Layer 5 of a small transformer language model trained on English Wikipedia (9 layers, counted from 0, width 96).
Take only the direct path to the model's output, skipping the later layers: a vector added to the residual stream pushes a token's score in proportion to its dot product with that token's output vector.

Output vectors of the tokens that the questions are about. A number n stands for (n - 500) times 0.0029.
" Attendance": 439,529,538,682,695,566,447,678,651,792,335,346,409,794,467,538,421,324,761,677,544,445,730,401,505,528,474,307,697,443,514,203,622,537,483,406,336,386,468,420,377,486,436,197,488,451,279,622,520,407,464,661,403,539,581,472,629,531,540,401,493,377,228,418,623,424,550,460,912,471,617,538,262,543,586,701,370,527,229,604,669,311,664,428,623,505,544,549,517,390,342,580,617,277,627,400
" vice": 365,503,594,618,441,562,427,612,524,579,442,443,475,374,390,763,493,454,608,537,474,535,610,483,503,542,367,496,543,277,768,482,489,576,496,544,648,643,496,590,551,637,489,341,536,407,446,573,541,516,636,477,444,681,511,415,540,661,423,525,295,437,714,461,371,287,381,430,535,602,544,549,388,409,306,350,516,496,627,343,387,540,410,284,482,563,395,674,682,541,415,423,657,502,410,480
"igned": 486,686,500,415,517,339,237,597,485,474,346,360,566,460,515,571,517,314,719,410,602,562,330,566,483,551,607,352,411,459,921,518,773,610,450,470,484,554,653,515,468,534,391,282,282,536,401,464,676,240,547,345,493,390,589,340,695,431,376,857,612,674,475,604,179,364,662,706,509,563,622,505,456,533,657,535,402,480,500,391,405,346,604,538,508,640,545,253,570,440,465,624,448,438,509,516
"less": 506,452,339,617,491,483,286,425,412,670,666,579,523,607,257,499,616,605,422,572,494,464,435,586,352,297,627,644,404,361,685,580,933,671,443,524,644,386,490,412,506,442,808,351,574,416,526,402,641,389,317,499,460,432,413,342,514,491,498,447,529,537,466,727,629,551,406,371,639,565,527,744,375,346,411,495,637,518,411,513,186,263,672,502,595,662,485,463,540,552,447,510,420,543,420,415
"Two": 532,645,516,519,501,330,396,701,384,639,479,367,459,527,455,585,470,460,616,600,603,343,735,288,631,319,538,529,477,343,554,552,649,636,409,392,636,588,576,621,649,678,581,491,465,594,311,612,519,522,531,642,278,557,502,520,455,416,537,498,482,427,443,516,502,579,518,564,543,617,504,481,344,456,520,485,549,475,418,451,501,427,397,357,609,678,468,377,506,370,334,466,628,430,315,303
"if": 722,236,270,370,523,406,389,635,378,708,412,484,600,425,401,470,697,513,543,460,546,498,730,458,470,492,385,404,304,386,323,536,585,413,502,532,594,525,640,413,315,528,751,498,614,432,436,567,627,544,554,619,552,658,444,302,412,348,454,753,502,354,586,407,228,513,667,436,717,449,543,647,479,484,616,444,586,237,492,474,611,445,470,468,586,592,416,494,544,568,640,400,617,591,366,543
" Website": 415,501,403,473,467,568,443,775,744,492,156,170,734,524,487,447,613,432,840,414,648,554,540,563,453,479,338,492,558,682,722,364,442,534,473,486,386,455,551,394,445,414,627,497,538,312,386,724,680,364,770,489,231,556,605,299,231,599,488,516,485,253,395,481,688,644,538,539,748,559,520,610,486,347,214,302,520,722,377,460,706,194,647,533,569,330,542,577,693,436,369,455,650,519,449,461
"”": 537,369,340,461,337,586,387,686,406,470,359,494,475,710,604,573,473,486,584,508,662,674,465,470,499,479,704,610,647,388,667,521,239,585,422,394,538,568,740,604,485,530,486,423,472,311,424,635,365,503,436,420,150,772,588,286,752,707,564,409,679,622,571,665,193,589,432,457,880,344,477,364,584,320,363,542,403,737,273,597,569,376,267,608,574,299,513,429,356,420,404,603,453,416,751,433
" winners": 539,731,525,377,421,517,447,742,529,777,262,264,602,416,432,410,641,493,386,463,591,471,691,419,543,546,537,605,421,326,800,341,514,583,509,440,481,459,436,497,529,506,454,507,534,475,461,446,535,345,494,648,323,504,505,497,474,628,304,436,510,410,350,478,370,355,377,621,579,550,614,574,521,380,478,582,456,584,447,525,510,711,671,392,549,524,386,559,601,500,343,516,698,476,546,470
"fully": 665,488,452,617,277,615,181,632,610,286,441,443,505,570,540,489,472,536,483,624,637,484,472,570,454,470,631,603,481,217,705,705,654,854,425,489,576,506,541,521,454,509,821,289,546,664,479,604,571,217,336,407,303,629,526,599,564,667,339,283,367,423,565,685,492,578,198,488,553,584,609,632,379,395,239,372,406,528,527,583,123,343,753,433,615,621,563,493,462,349,501,677,365,472,414,481
" reference": 546,472,540,443,382,501,430,606,560,416,452,275,813,546,362,472,341,523,473,461,576,456,428,536,496,454,563,403,453,470,660,401,438,372,461,575,558,525,540,492,568,418,389,555,536,344,436,825,642,477,544,418,425,697,611,612,758,341,271,488,641,337,405,508,509,730,723,589,394,403,550,786,577,382,645,146,413,570,692,486,758,453,589,566,502,333,408,421,498,427,317,475,553,558,371,458
" 18": 443,479,511,344,539,433,587,593,401,525,646,586,513,436,488,666,474,451,376,404,438,378,420,410,451,693,702,432,579,417,549,649,622,373,520,263,565,396,402,472,478,544,551,666,529,458,593,453,511,428,455,424,500,500,494,388,626,428,574,552,403,516,265,584,564,500,587,361,540,654,512,425,493,599,451,537,439,540,539,495,341,579,584,475,517,497,554,579,412,521,591,641,542,448,551,386
"yle": 434,384,656,516,642,564,325,431,343,547,446,420,700,495,452,399,594,456,324,420,690,566,564,435,392,460,454,560,476,319,524,424,584,499,465,654,549,709,608,444,509,498,373,360,458,250,499,471,490,301,451,549,364,600,568,464,414,585,712,468,704,334,616,582,569,222,469,651,585,507,525,688,622,523,649,376,724,367,511,679,676,375,422,512,595,333,443,412,613,648,454,457,575,448,564,261
" appearances": 468,670,588,517,421,591,456,588,536,617,318,143,397,507,524,332,542,513,373,411,723,431,708,449,449,476,734,544,692,399,608,328,487,555,423,366,235,503,454,210,315,478,398,666,569,620,580,709,599,293,524,524,409,585,571,521,558,663,342,370,624,718,451,470,520,325,585,467,510,389,641,715,454,358,328,531,539,581,486,632,510,638,473,475,605,589,430,430,492,467,276,330,748,538,641,453
" Animalia": 549,508,690,617,407,334,373,808,419,769,539,453,456,519,350,684,465,289,699,653,445,628,475,449,597,381,556,287,299,612,555,772,354,830,493,348,682,704,584,439,463,450,257,232,155,464,103,767,616,628,437,878,172,845,554,204,832,468,612,571,536,409,520,286,296,17,408,70,807,400,681,416,440,586,716,545,376,954,393,361,352,730,731,359,682,390,367,306,742,515,442,519,664,367,502,336
" Members": 438,494,758,432,555,574,433,750,458,551,359,379,670,508,269,514,559,487,458,505,739,456,580,347,596,394,373,479,317,419,709,404,430,537,471,418,359,310,527,459,613,564,458,554,388,574,445,579,595,408,524,488,330,707,513,575,554,470,463,433,484,615,403,375,512,523,246,465,811,506,563,549,344,386,430,494,652,719,438,573,601,436,538,489,568,497,473,646,632,428,295,418,752,364,518,549
"ed": 754,520,457,418,712,568,350,283,557,512,610,394,527,547,664,553,686,586,394,515,476,422,300,506,490,352,628,581,469,377,651,245,423,490,493,651,319,369,431,432,510,332,564,416,482,281,625,585,568,570,518,430,695,503,464,558,569,576,311,773,487,404,554,651,468,688,403,494,462,753,463,572,546,392,313,648,380,81,408,537,416,469,871,524,587,519,265,564,341,619,633,608,480,396,433,533

Output weights of attention head 2. The head adds the sum of these rows, row i times number i of z. A number n stands for (n - 500) times 0.0036.
o0: 541,377,543,541,501,459,405,377,518,495,660,653,420,393,435,376,712,526,439,313,574,532,369,422,485,357,438,774,449,622,539,345,377,764,694,648,523,549,383,708,753,864,311,274,479,509,330,188,362,406,573,407,452,445,218,532,419,519,425,566,391,489,647,571,303,486,455,607,638,670,576,610,507,588,530,408,502,563,478,486,496,639,419,416,832,303,522,496,530,624,591,487,296,562,470,579
o1: 292,723,618,389,372,455,483,443,515,540,448,537,724,461,363,268,543,624,542,635,587,278,607,615,782,376,394,488,448,579,470,331,624,796,509,689,619,532,247,652,591,498,323,434,306,738,460,465,648,619,428,428,357,544,567,488,435,476,681,410,333,604,400,343,555,393,419,325,525,573,675,486,420,765,820,500,514,364,329,230,600,446,443,496,375,474,442,413,682,538,420,712,492,535,444,456
o2: 358,649,628,367,523,297,545,238,577,684,316,506,639,570,506,752,462,552,348,471,415,350,539,548,610,613,642,490,805,511,519,504,351,412,174,397,484,495,562,436,331,334,528,624,357,507,532,616,735,576,521,420,636,479,618,424,570,475,570,519,364,722,670,607,277,688,499,327,519,428,619,495,529,385,529,320,494,497,510,781,578,691,358,288,426,479,521,323,288,466,496,586,414,636,525,438
o3: 366,425,594,234,648,649,691,471,339,576,290,448,562,771,617,440,323,617,574,391,437,681,286,437,473,608,524,544,434,806,445,508,632,375,503,328,523,514,429,362,687,675,507,518,246,571,655,746,393,362,622,471,498,405,684,619,513,736,546,645,714,462,529,642,279,427,464,378,411,346,323,573,386,343,446,329,494,679,617,402,537,468,371,451,657,465,452,558,727,491,431,559,505,295,431,449
o4: 541,428,626,334,551,372,488,321,568,400,530,600,456,430,464,406,294,582,503,371,388,531,578,681,653,484,509,497,433,539,551,281,603,392,438,519,663,522,616,473,664,499,598,523,405,436,483,347,443,358,540,563,444,649,694,488,566,506,574,671,582,354,538,505,309,476,671,278,362,547,462,401,345,573,455,505,524,541,658,621,555,276,768,591,293,500,475,598,560,645,640,502,419,530,427,496
o5: 782,500,538,394,591,600,335,485,335,594,780,494,385,395,451,432,372,374,416,390,457,506,549,672,553,422,645,493,553,280,546,842,662,563,664,464,519,677,290,510,542,374,389,370,375,424,401,244,588,642,560,502,430,477,647,544,180,542,488,629,289,565,644,329,563,433,635,454,451,432,352,603,492,504,373,544,614,527,343,108,551,556,575,457,637,563,653,665,587,503,631,479,443,447,570,584
o6: 464,358,596,415,531,456,608,600,703,564,466,236,574,456,368,384,562,570,528,428,438,477,438,345,407,556,501,604,465,369,691,297,642,484,370,732,495,445,775,542,314,622,487,290,603,255,511,558,323,393,677,467,86,545,723,603,629,572,521,409,638,572,511,659,426,456,497,512,656,562,452,488,617,642,588,276,365,685,546,475,465,487,457,440,447,428,612,633,458,523,500,576,328,609,393,538
o7: 448,441,478,279,528,298,527,370,433,537,515,482,556,562,443,453,649,297,285,333,272,411,566,236,549,794,896,514,376,373,505,429,405,263,512,448,412,361,547,475,523,257,568,729,511,555,389,204,588,559,482,706,427,117,443,701,618,698,212,570,681,758,394,360,781,620,632,415,606,405,408,598,654,514,411,640,622,702,402,524,618,466,640,590,435,545,597,580,637,466,614,512,490,568,376,570
o8: 480,424,726,529,374,480,535,437,541,335,388,474,523,613,500,352,671,515,529,395,537,713,354,721,443,691,582,420,317,641,372,408,195,427,717,608,578,432,560,425,682,425,383,708,398,473,567,430,396,435,404,288,600,380,719,481,419,435,553,304,674,468,374,323,635,391,564,597,661,408,707,516,531,552,371,580,412,476,455,579,707,389,584,511,512,426,447,642,510,540,603,507,265,520,628,441
o9: 590,400,429,168,382,620,424,770,485,554,599,483,675,433,715,649,253,336,480,119,609,188,502,725,308,318,741,431,512,605,305,816,515,480,531,418,365,535,354,329,701,580,442,506,540,405,317,659,613,375,296,441,858,459,723,288,618,689,485,510,594,445,395,500,575,375,423,484,439,510,346,599,511,624,339,393,485,378,488,728,576,701,540,330,462,624,332,532,543,678,813,587,565,326,685,407
o10: 381,445,535,371,557,292,619,579,671,699,566,620,452,463,538,468,481,591,327,607,300,686,579,585,343,428,577,493,303,656,597,812,367,533,970,388,490,472,552,331,635,543,560,528,261,408,528,368,456,316,242,616,370,669,526,613,418,379,420,631,658,470,634,346,351,567,556,683,473,526,539,467,274,508,166,531,489,435,674,711,500,565,398,303,536,540,349,187,443,614,535,540,635,474,484,569
o11: 533,359,389,258,641,699,391,516,586,342,355,638,551,519,550,239,524,605,504,502,110,638,627,581,383,437,588,316,505,578,506,499,496,537,348,575,658,272,261,713,275,535,338,451,629,373,482,656,636,482,566,442,325,511,437,282,625,575,396,471,718,714,421,580,652,473,611,420,739,613,653,525,447,486,505,488,263,513,592,476,683,544,472,614,326,654,426,426,572,570,644,564,419,239,648,454
o12: 377,480,509,431,528,211,561,552,416,351,648,257,402,455,347,614,528,463,559,466,487,431,475,526,464,442,718,412,755,704,689,378,415,433,592,500,278,440,573,628,522,261,507,509,470,585,521,707,574,484,535,606,331,572,462,243,517,502,455,385,462,439,714,558,496,610,562,661,548,493,581,531,455,409,570,393,643,640,763,349,570,318,648,474,682,286,384,405,344,413,626,562,632,575,469,428
o13: 535,515,508,211,542,495,687,539,749,618,417,561,580,465,518,440,762,657,373,534,375,400,624,504,407,392,546,479,655,459,308,776,390,293,406,488,594,473,673,444,657,489,372,742,715,487,362,332,418,431,626,483,512,422,266,592,255,436,632,302,433,650,531,353,323,398,363,585,388,355,496,559,601,355,418,400,529,815,476,477,650,561,524,706,212,632,454,570,581,575,662,525,439,597,567,325
o14: 563,712,640,751,489,568,602,372,538,392,375,297,795,523,539,413,486,514,563,554,470,559,457,549,656,513,361,613,725,491,313,481,328,578,518,440,483,468,759,545,711,401,491,444,518,628,546,341,246,596,501,561,287,427,201,729,574,339,523,327,587,328,694,377,374,480,383,362,592,523,444,319,425,328,729,316,433,628,278,551,593,737,435,537,560,596,514,396,608,571,631,469,300,550,368,598
o15: 414,519,347,444,428,553,683,440,313,509,522,502,369,376,524,648,402,487,501,592,599,473,773,367,521,275,437,532,512,471,530,455,525,550,314,591,526,446,298,360,525,676,363,392,567,647,623,500,637,537,749,416,450,502,301,530,546,508,607,371,416,631,609,594,492,508,590,588,418,460,296,708,395,747,714,441,500,387,649,468,414,654,643,368,386,564,295,496,527,577,605,400,312,537,519,542
o16: 601,509,544,385,704,532,509,375,403,705,511,411,541,345,370,596,372,305,406,559,537,624,443,387,614,249,435,607,604,531,551,727,425,587,448,344,346,649,690,523,638,587,242,797,514,499,401,575,381,621,522,665,690,373,555,307,450,753,299,445,508,519,620,520,336,410,369,452,545,722,696,301,517,494,524,340,470,368,568,570,365,330,277,602,493,271,641,404,505,552,478,503,508,722,637,629
o17: 552,667,610,617,579,561,374,549,476,298,346,391,658,636,491,413,492,574,726,490,478,637,539,548,556,408,414,385,432,407,656,632,739,510,499,486,629,149,472,554,363,500,465,116,275,464,724,558,819,595,411,630,322,524,806,511,341,515,517,515,474,338,258,538,441,618,350,680,405,682,749,547,744,435,435,383,609,227,540,531,493,364,526,514,562,594,551,524,426,614,616,294,224,337,357,415
o18: 553,624,817,810,518,471,539,480,537,237,309,427,506,602,684,188,312,525,573,363,291,499,297,390,324,410,515,524,596,467,462,740,527,498,657,661,463,423,506,404,526,731,539,433,493,515,395,602,591,557,401,358,465,441,403,637,413,378,597,531,451,294,517,420,385,581,450,580,613,438,685,572,567,513,298,585,777,434,616,817,532,368,579,753,598,590,439,513,299,405,479,302,624,368,397,446
o19: 456,431,734,532,643,599,796,701,429,548,626,510,498,570,472,471,464,512,629,577,611,482,714,611,693,440,324,506,437,792,442,338,734,531,717,410,568,449,472,373,487,287,244,667,478,532,411,413,886,424,388,461,395,675,263,621,340,231,593,543,176,377,459,580,742,648,228,619,494,708,558,529,683,391,207,356,651,571,732,485,577,550,477,528,237,314,197,328,335,449,268,516,425,546,456,457
o20: 397,506,513,345,556,273,474,143,486,468,484,480,402,475,408,418,715,397,476,418,482,577,537,631,443,374,386,415,503,662,503,585,507,304,543,601,571,358,241,658,570,292,487,418,473,567,295,757,770,569,599,582,611,473,586,307,494,603,464,306,280,608,608,372,490,315,604,562,505,320,554,538,511,654,617,458,548,933,466,171,671,476,628,506,695,628,372,636,788,489,590,507,485,583,294,626
o21: 456,657,457,540,505,388,522,463,206,379,334,256,639,656,650,469,507,680,339,432,603,323,582,626,581,591,583,531,431,675,441,737,700,675,503,268,467,302,532,529,629,530,190,801,471,409,364,593,549,451,640,646,671,636,333,642,258,307,345,467,420,520,386,157,609,595,350,619,485,347,470,485,754,487,385,429,582,535,559,503,544,720,302,551,495,486,521,690,505,329,560,545,512,337,551,539
o22: 619,417,460,237,416,464,834,549,590,521,645,368,530,603,449,290,343,412,435,522,638,710,446,135,506,444,462,431,618,529,772,593,646,399,520,696,648,534,441,510,656,382,602,538,432,545,373,647,458,544,450,271,262,646,264,416,505,419,485,575,630,386,554,531,587,627,679,349,631,475,499,581,278,573,696,403,554,721,444,413,391,489,487,305,323,427,635,592,358,503,567,584,623,524,389,296
o23: 716,563,370,473,398,539,626,577,545,482,613,308,430,583,502,554,585,466,518,347,782,354,517,366,564,634,622,438,702,455,487,490,417,577,516,479,440,458,507,267,299,399,394,564,443,409,803,566,420,520,639,216,340,543,533,528,463,337,616,464,464,303,489,713,429,441,602,397,418,650,511,848,667,805,629,472,764,456,604,535,484,440,384,335,270,420,365,622,418,509,692,485,165,417,733,339
o24: 440,505,415,538,448,336,468,683,669,444,373,350,541,659,469,648,497,415,441,516,453,576,566,546,558,581,673,451,376,347,677,380,591,515,194,302,569,511,573,351,440,358,559,311,199,657,748,346,757,491,472,493,635,631,870,540,592,488,344,798,569,475,503,554,506,632,373,514,294,547,669,477,589,382,450,569,319,372,405,588,682,261,423,433,636,435,610,569,336,515,561,360,558,285,685,559
o25: 687,515,738,679,260,857,526,459,403,487,442,232,330,193,604,496,576,331,519,418,607,408,769,696,403,597,347,744,179,520,349,152,449,646,714,371,538,685,450,602,512,500,529,805,637,573,704,527,757,246,319,551,644,563,455,551,556,657,515,554,518,468,356,562,615,427,310,472,496,603,195,470,508,564,370,422,374,380,383,426,561,651,388,304,345,826,474,728,385,483,501,452,697,304,431,407
o26: 549,317,426,192,422,296,459,694,731,478,502,427,567,665,463,539,608,572,310,473,445,512,490,586,604,390,679,470,314,461,531,390,299,430,485,471,713,628,542,609,502,567,472,446,321,592,490,541,442,538,556,583,320,440,676,339,465,352,520,578,510,525,571,506,691,654,380,462,594,220,347,317,303,399,560,549,440,537,351,741,573,504,455,573,630,420,597,562,507,810,546,500,547,447,609,536
o27: 494,456,515,593,530,585,579,615,807,438,609,410,539,504,496,495,241,554,528,229,463,510,447,602,345,651,518,602,315,663,509,487,530,718,746,779,361,430,406,374,276,668,636,527,386,346,546,625,598,258,507,324,539,417,483,652,615,512,573,491,366,408,373,545,567,449,400,508,424,608,320,478,520,214,460,491,676,539,663,440,444,389,556,294,387,451,511,521,693,415,388,696,718,561,369,520
o28: 660,536,668,816,467,466,220,436,397,443,322,392,485,437,494,279,558,606,475,492,493,467,497,685,494,527,405,483,640,329,687,466,543,524,709,253,486,440,647,474,371,520,379,525,355,677,431,762,730,329,544,494,550,569,733,606,683,543,206,393,545,381,309,404,465,688,511,773,724,533,238,678,429,412,436,484,437,306,583,740,260,506,778,782,356,443,368,401,631,476,487,375,421,507,401,469
o29: 460,461,330,675,663,448,360,266,474,342,379,553,350,545,527,441,609,360,430,712,524,428,590,416,527,488,621,512,623,381,600,646,481,533,379,385,708,509,202,433,413,559,576,374,719,410,525,659,744,759,527,577,514,448,257,500,439,487,209,516,398,728,546,462,529,752,738,572,439,535,314,502,494,403,367,435,360,692,399,563,318,519,531,571,597,736,538,462,499,657,406,558,374,270,649,636
o30: 447,617,416,561,658,397,255,651,557,451,556,288,556,547,372,369,417,675,407,511,462,425,631,526,466,434,619,530,688,681,521,549,414,639,609,501,510,387,717,496,565,523,461,604,512,514,553,591,484,620,414,443,386,616,186,418,614,246,645,422,668,492,424,530,446,622,490,406,596,141,708,429,207,419,494,558,462,386,452,630,616,537,447,432,727,504,561,398,254,583,333,527,356,545,819,501
o31: 426,455,453,528,802,397,516,491,638,529,471,509,361,306,439,645,604,581,467,595,291,419,395,476,481,554,417,562,507,619,474,461,474,465,563,364,472,502,696,668,506,665,752,557,302,468,557,612,456,415,249,439,734,279,566,381,597,649,677,424,487,557,468,517,512,607,662,496,274,509,532,136,473,653,341,426,475,684,662,373,447,494,259,499,466,390,747,442,430,446,535,599,514,625,435,501

Each question shows a token from some text and the vector z that the head gathered there. A number n stands for (n - 500) times 0.017.

" doubles": 287,533,438,350,512,647,530,619,466,642,814,646,544,506,410,435,847,616,324,631,436,373,830,580,582,571,526,368,553,487,469,416
Which three tokens does it push up most, strongest first? " Animalia", " 18", "if"

" Co": 341,536,470,314,510,657,492,584,465,631,737,616,510,401,415,450,827,744,429,582,408,419,780,530,529,708,456,374,609,507,398,400
Which of these tokens does it push up most? "ed"

" kn": 312,465,356,388,514,620,579,521,455,568,659,651,421,358,501,447,744,804,478,606,394,381,779,598,601,749,433,442,706,527,437,367
Which two tokens does it push up most, strongest first? "fully", "ed"

"I": 388,501,370,463,531,585,622,511,444,522,709,591,550,400,494,389,820,707,410,611,439,406,844,566,551,670,460,425,661,540,398,429
Which of these tokens does it push up most? "fully"

"ing": 343,501,422,382,512,540,561,589,417,482,655,625,557,458,526,436,839,682,424,657,429,422,855,626,491,640,460,391,669,544,442,360
Which of these tokens does it push up most? " reference"

" total": 382,533,465,392,551,594,622,657,427,520,630,656,520,491,505,453,802,692,425,672,434,380,870,647,499,633,445,402,693,472,402,339
Which of these tokens does it push up most? " reference"

" he": 408,484,324,367,477,687,566,570,433,602,769,561,485,476,497,392,822,642,492,677,466,462,843,530,416,676,407,464,706,509,350,382
Pushed down most: "”"

"–": 415,473,529,464,507,468,680,567,469,518,787,668,708,371,454,384,924,666,341,491,571,390,892,438,582,575,577,371,517,542,457,489
Which three tokens does it push up most, strongest first? " Animalia", "”", "igned"

"use": 339,486,379,387,554,637,659,512,584,534,728,653,496,454,545,355,820,681,517,551,428,389,830,672,544,637,442,376,674,423,481,369
Which of these tokens does it push up most? "yle"

" Gi": 381,493,378,419,543,605,644,473,589,483,735,591,529,417,574,356,843,682,493,623,409,407,801,671,527,657,408,404,672,370,454,384
Which of these tokens does it push up most? "yle"

" |": 283,497,389,337,550,694,682,580,496,535,718,667,534,433,414,372,803,685,363,570,482,344,807,557,576,612,559,391,638,508,458,415
Which three tokens does it push up most, strongest first? " Animalia", "igned", " Website"

" Daniel": 382,489,319,308,577,657,640,590,523,474,780,627,579,484,449,434,759,693,473,657,526,392,811,595,469,693,445,440,735,394,306,407
Pushed down most: "”"

" Sur": 258,507,365,292,552,676,639,611,514,540,700,661,509,398,402,366,773,727,310,559,463,352,753,574,597,630,533,383,672,507,443,395
Which of these tokens does it push up most? "igned"

" wrote": 320,461,593,444,428,513,581,679,354,557,668,692,525,421,434,539,812,725,521,653,430,428,801,524,458,687,363,426,762,555,353,340
Which of these tokens does it push up most? " appearances"

"-": 361,665,434,326,582,670,637,551,447,367,771,587,494,400,523,408,803,682,459,649,492,373,883,513,551,596,585,341,606,498,409,369
Which two tokens does it push up most, strongest first? " Animalia", "Two"

"face": 267,479,399,306,544,658,660,616,489,545,714,701,498,396,403,393,763,733,340,549,474,319,797,565,575,623,541,407,653,536,446,406
Which of these tokens does it push up most? "igned"

"3": 453,445,542,457,505,424,707,562,502,447,738,655,693,427,552,320,955,653,398,450,551,417,861,454,635,518,502,314,538,523,466,428
Which of these tokens does it push up most? "”"

" and": 331,496,424,295,502,665,558,560,402,505,779,690,583,476,431,414,708,636,415,786,523,428,868,552,513,679,535,495,618,533,407,399
Which of these tokens does it push up most? " Website"

" time": 275,485,340,383,477,657,640,542,435,529,693,620,571,383,527,391,708,785,527,646,422,409,897,630,539,633,464,490,711,552,413,356
Which three tokens does it push up most, strongest first? "fully", " Website", " reference"

" pay": 310,538,395,333,504,631,633,491,444,485,655,741,528,362,416,448,742,703,398,657,437,352,887,624,515,718,484,514,704,526,457,373
Which three tokens does it push up most, strongest first? "fully", " Website", " reference"

" In": 274,479,450,362,536,692,514,610,428,709,785,605,517,520,415,426,875,632,383,681,408,467,798,549,531,633,437,368,617,518,431,407
Which of these tokens does it push up most? " 18"

"5": 422,465,539,481,505,448,688,567,463,529,785,667,739,349,440,382,932,664,338,471,590,384,901,427,594,557,579,372,502,544,465,500
Which three tokens does it push up most, strongest first? " Animalia", "”", "igned"

" St": 400,569,435,338,550,623,506,590,451,517,743,597,478,516,501,371,852,673,472,712,437,470,808,593,489,648,401,416,637,437,365,343
Which of these tokens does it push up most? " winners"

" Score": 235,501,436,301,522,607,629,596,449,487,618,729,478,427,405,357,702,628,313,631,455,325,791,589,605,649,581,413,604,495,430,406
Which of these tokens does it push up most? " Attendance"

"ened": 260,496,387,343,515,657,559,603,422,502,704,675,599,437,391,390,700,711,412,686,502,401,866,627,536,629,523,451,698,557,382,371
Which two tokens does it push up most, strongest first? " Website", " reference"

"|": 353,548,422,391,611,713,685,570,428,399,768,544,446,419,544,359,854,738,497,601,347,432,826,488,579,613,628,333,626,549,443,418
Pushed down most: " appearances"

" Fo": 355,501,369,349,480,664,644,557,518,522,750,673,563,486,425,381,823,696,433,706,454,468,759,656,539,720,495,407,694,447,499,366
Which three tokens does it push up most, strongest first? " Website", " winners", " reference"

" Opponent": 210,475,510,389,518,666,616,614,405,528,589,643,392,419,421,344,824,706,337,567,354,390,814,547,572,635,485,366,677,463,390,435
Which two tokens does it push up most, strongest first? "igned", "fully"

"at": 265,449,389,393,503,589,595,619,425,471,683,702,547,367,446,414,833,760,431,642,435,399,771,568,528,666,486,455,698,586,455,366
Which two tokens does it push up most, strongest first? "fully", " Website"

" in": 255,524,557,337,504,633,411,594,432,750,851,612,518,422,355,486,859,738,360,592,424,401,792,419,564,659,449,369,491,562,399,482
Which of these tokens does it push up most? " 18"

",": 400,548,409,306,464,635,626,606,421,547,751,661,541,469,461,477,744,673,398,720,512,394,859,594,433,745,444,445,645,493,373,363
Which of these tokens does it push up most? " winners"

" 2019": 360,551,447,320,590,641,578,583,475,539,756,579,463,515,525,435,807,675,432,678,446,382,772,547,465,663,376,433,623,396,273,341
Which of these tokens does it push up most? " winners"

"ed": 435,542,458,386,583,563,654,668,442,475,656,660,520,507,502,457,821,685,429,651,452,356,845,663,482,619,473,365,714,486,435,352
Which of these tokens does it push up most? " reference"

"s": 304,542,440,335,449,593,676,452,420,506,671,708,541,503,557,447,755,692,383,720,502,427,933,723,429,649,518,447,592,499,461,393
Pushed down most: "ed"

" up": 276,469,377,376,558,620,620,637,461,545,753,646,587,401,388,464,782,730,399,567,503,379,805,559,583,685,540,394,694,551,436,416
Which of these tokens does it push up most? "igned"

"la": 340,417,362,397,548,667,644,560,477,598,792,624,457,461,470,453,839,692,487,497,471,351,820,519,485,718,479,448,626,526,383,494
Pushed down most: " Attendance"

" 2": 334,567,445,347,611,612,577,573,492,563,710,467,523,486,519,440,777,618,448,699,469,357,874,619,539,610,392,432,648,380,324,337
Pushed down most: "”"

"2": 334,512,420,345,501,657,647,515,416,486,718,682,403,519,490,394,871,754,417,626,429,416,788,471,500,686,502,397,619,587,332,468
Pushed down most: " appearances"

" common": 361,580,463,347,425,640,609,521,416,464,666,727,575,458,513,476,796,622,357,676,461,437,929,621,424,694,441,490,577,472,472,382
Pushed down most: "ed"

"ón": 389,522,446,378,540,623,611,572,491,564,682,589,504,506,517,436,863,680,481,598,453,406,782,547,433,673,441,390,642,420,315,378
Pushed down most: "”"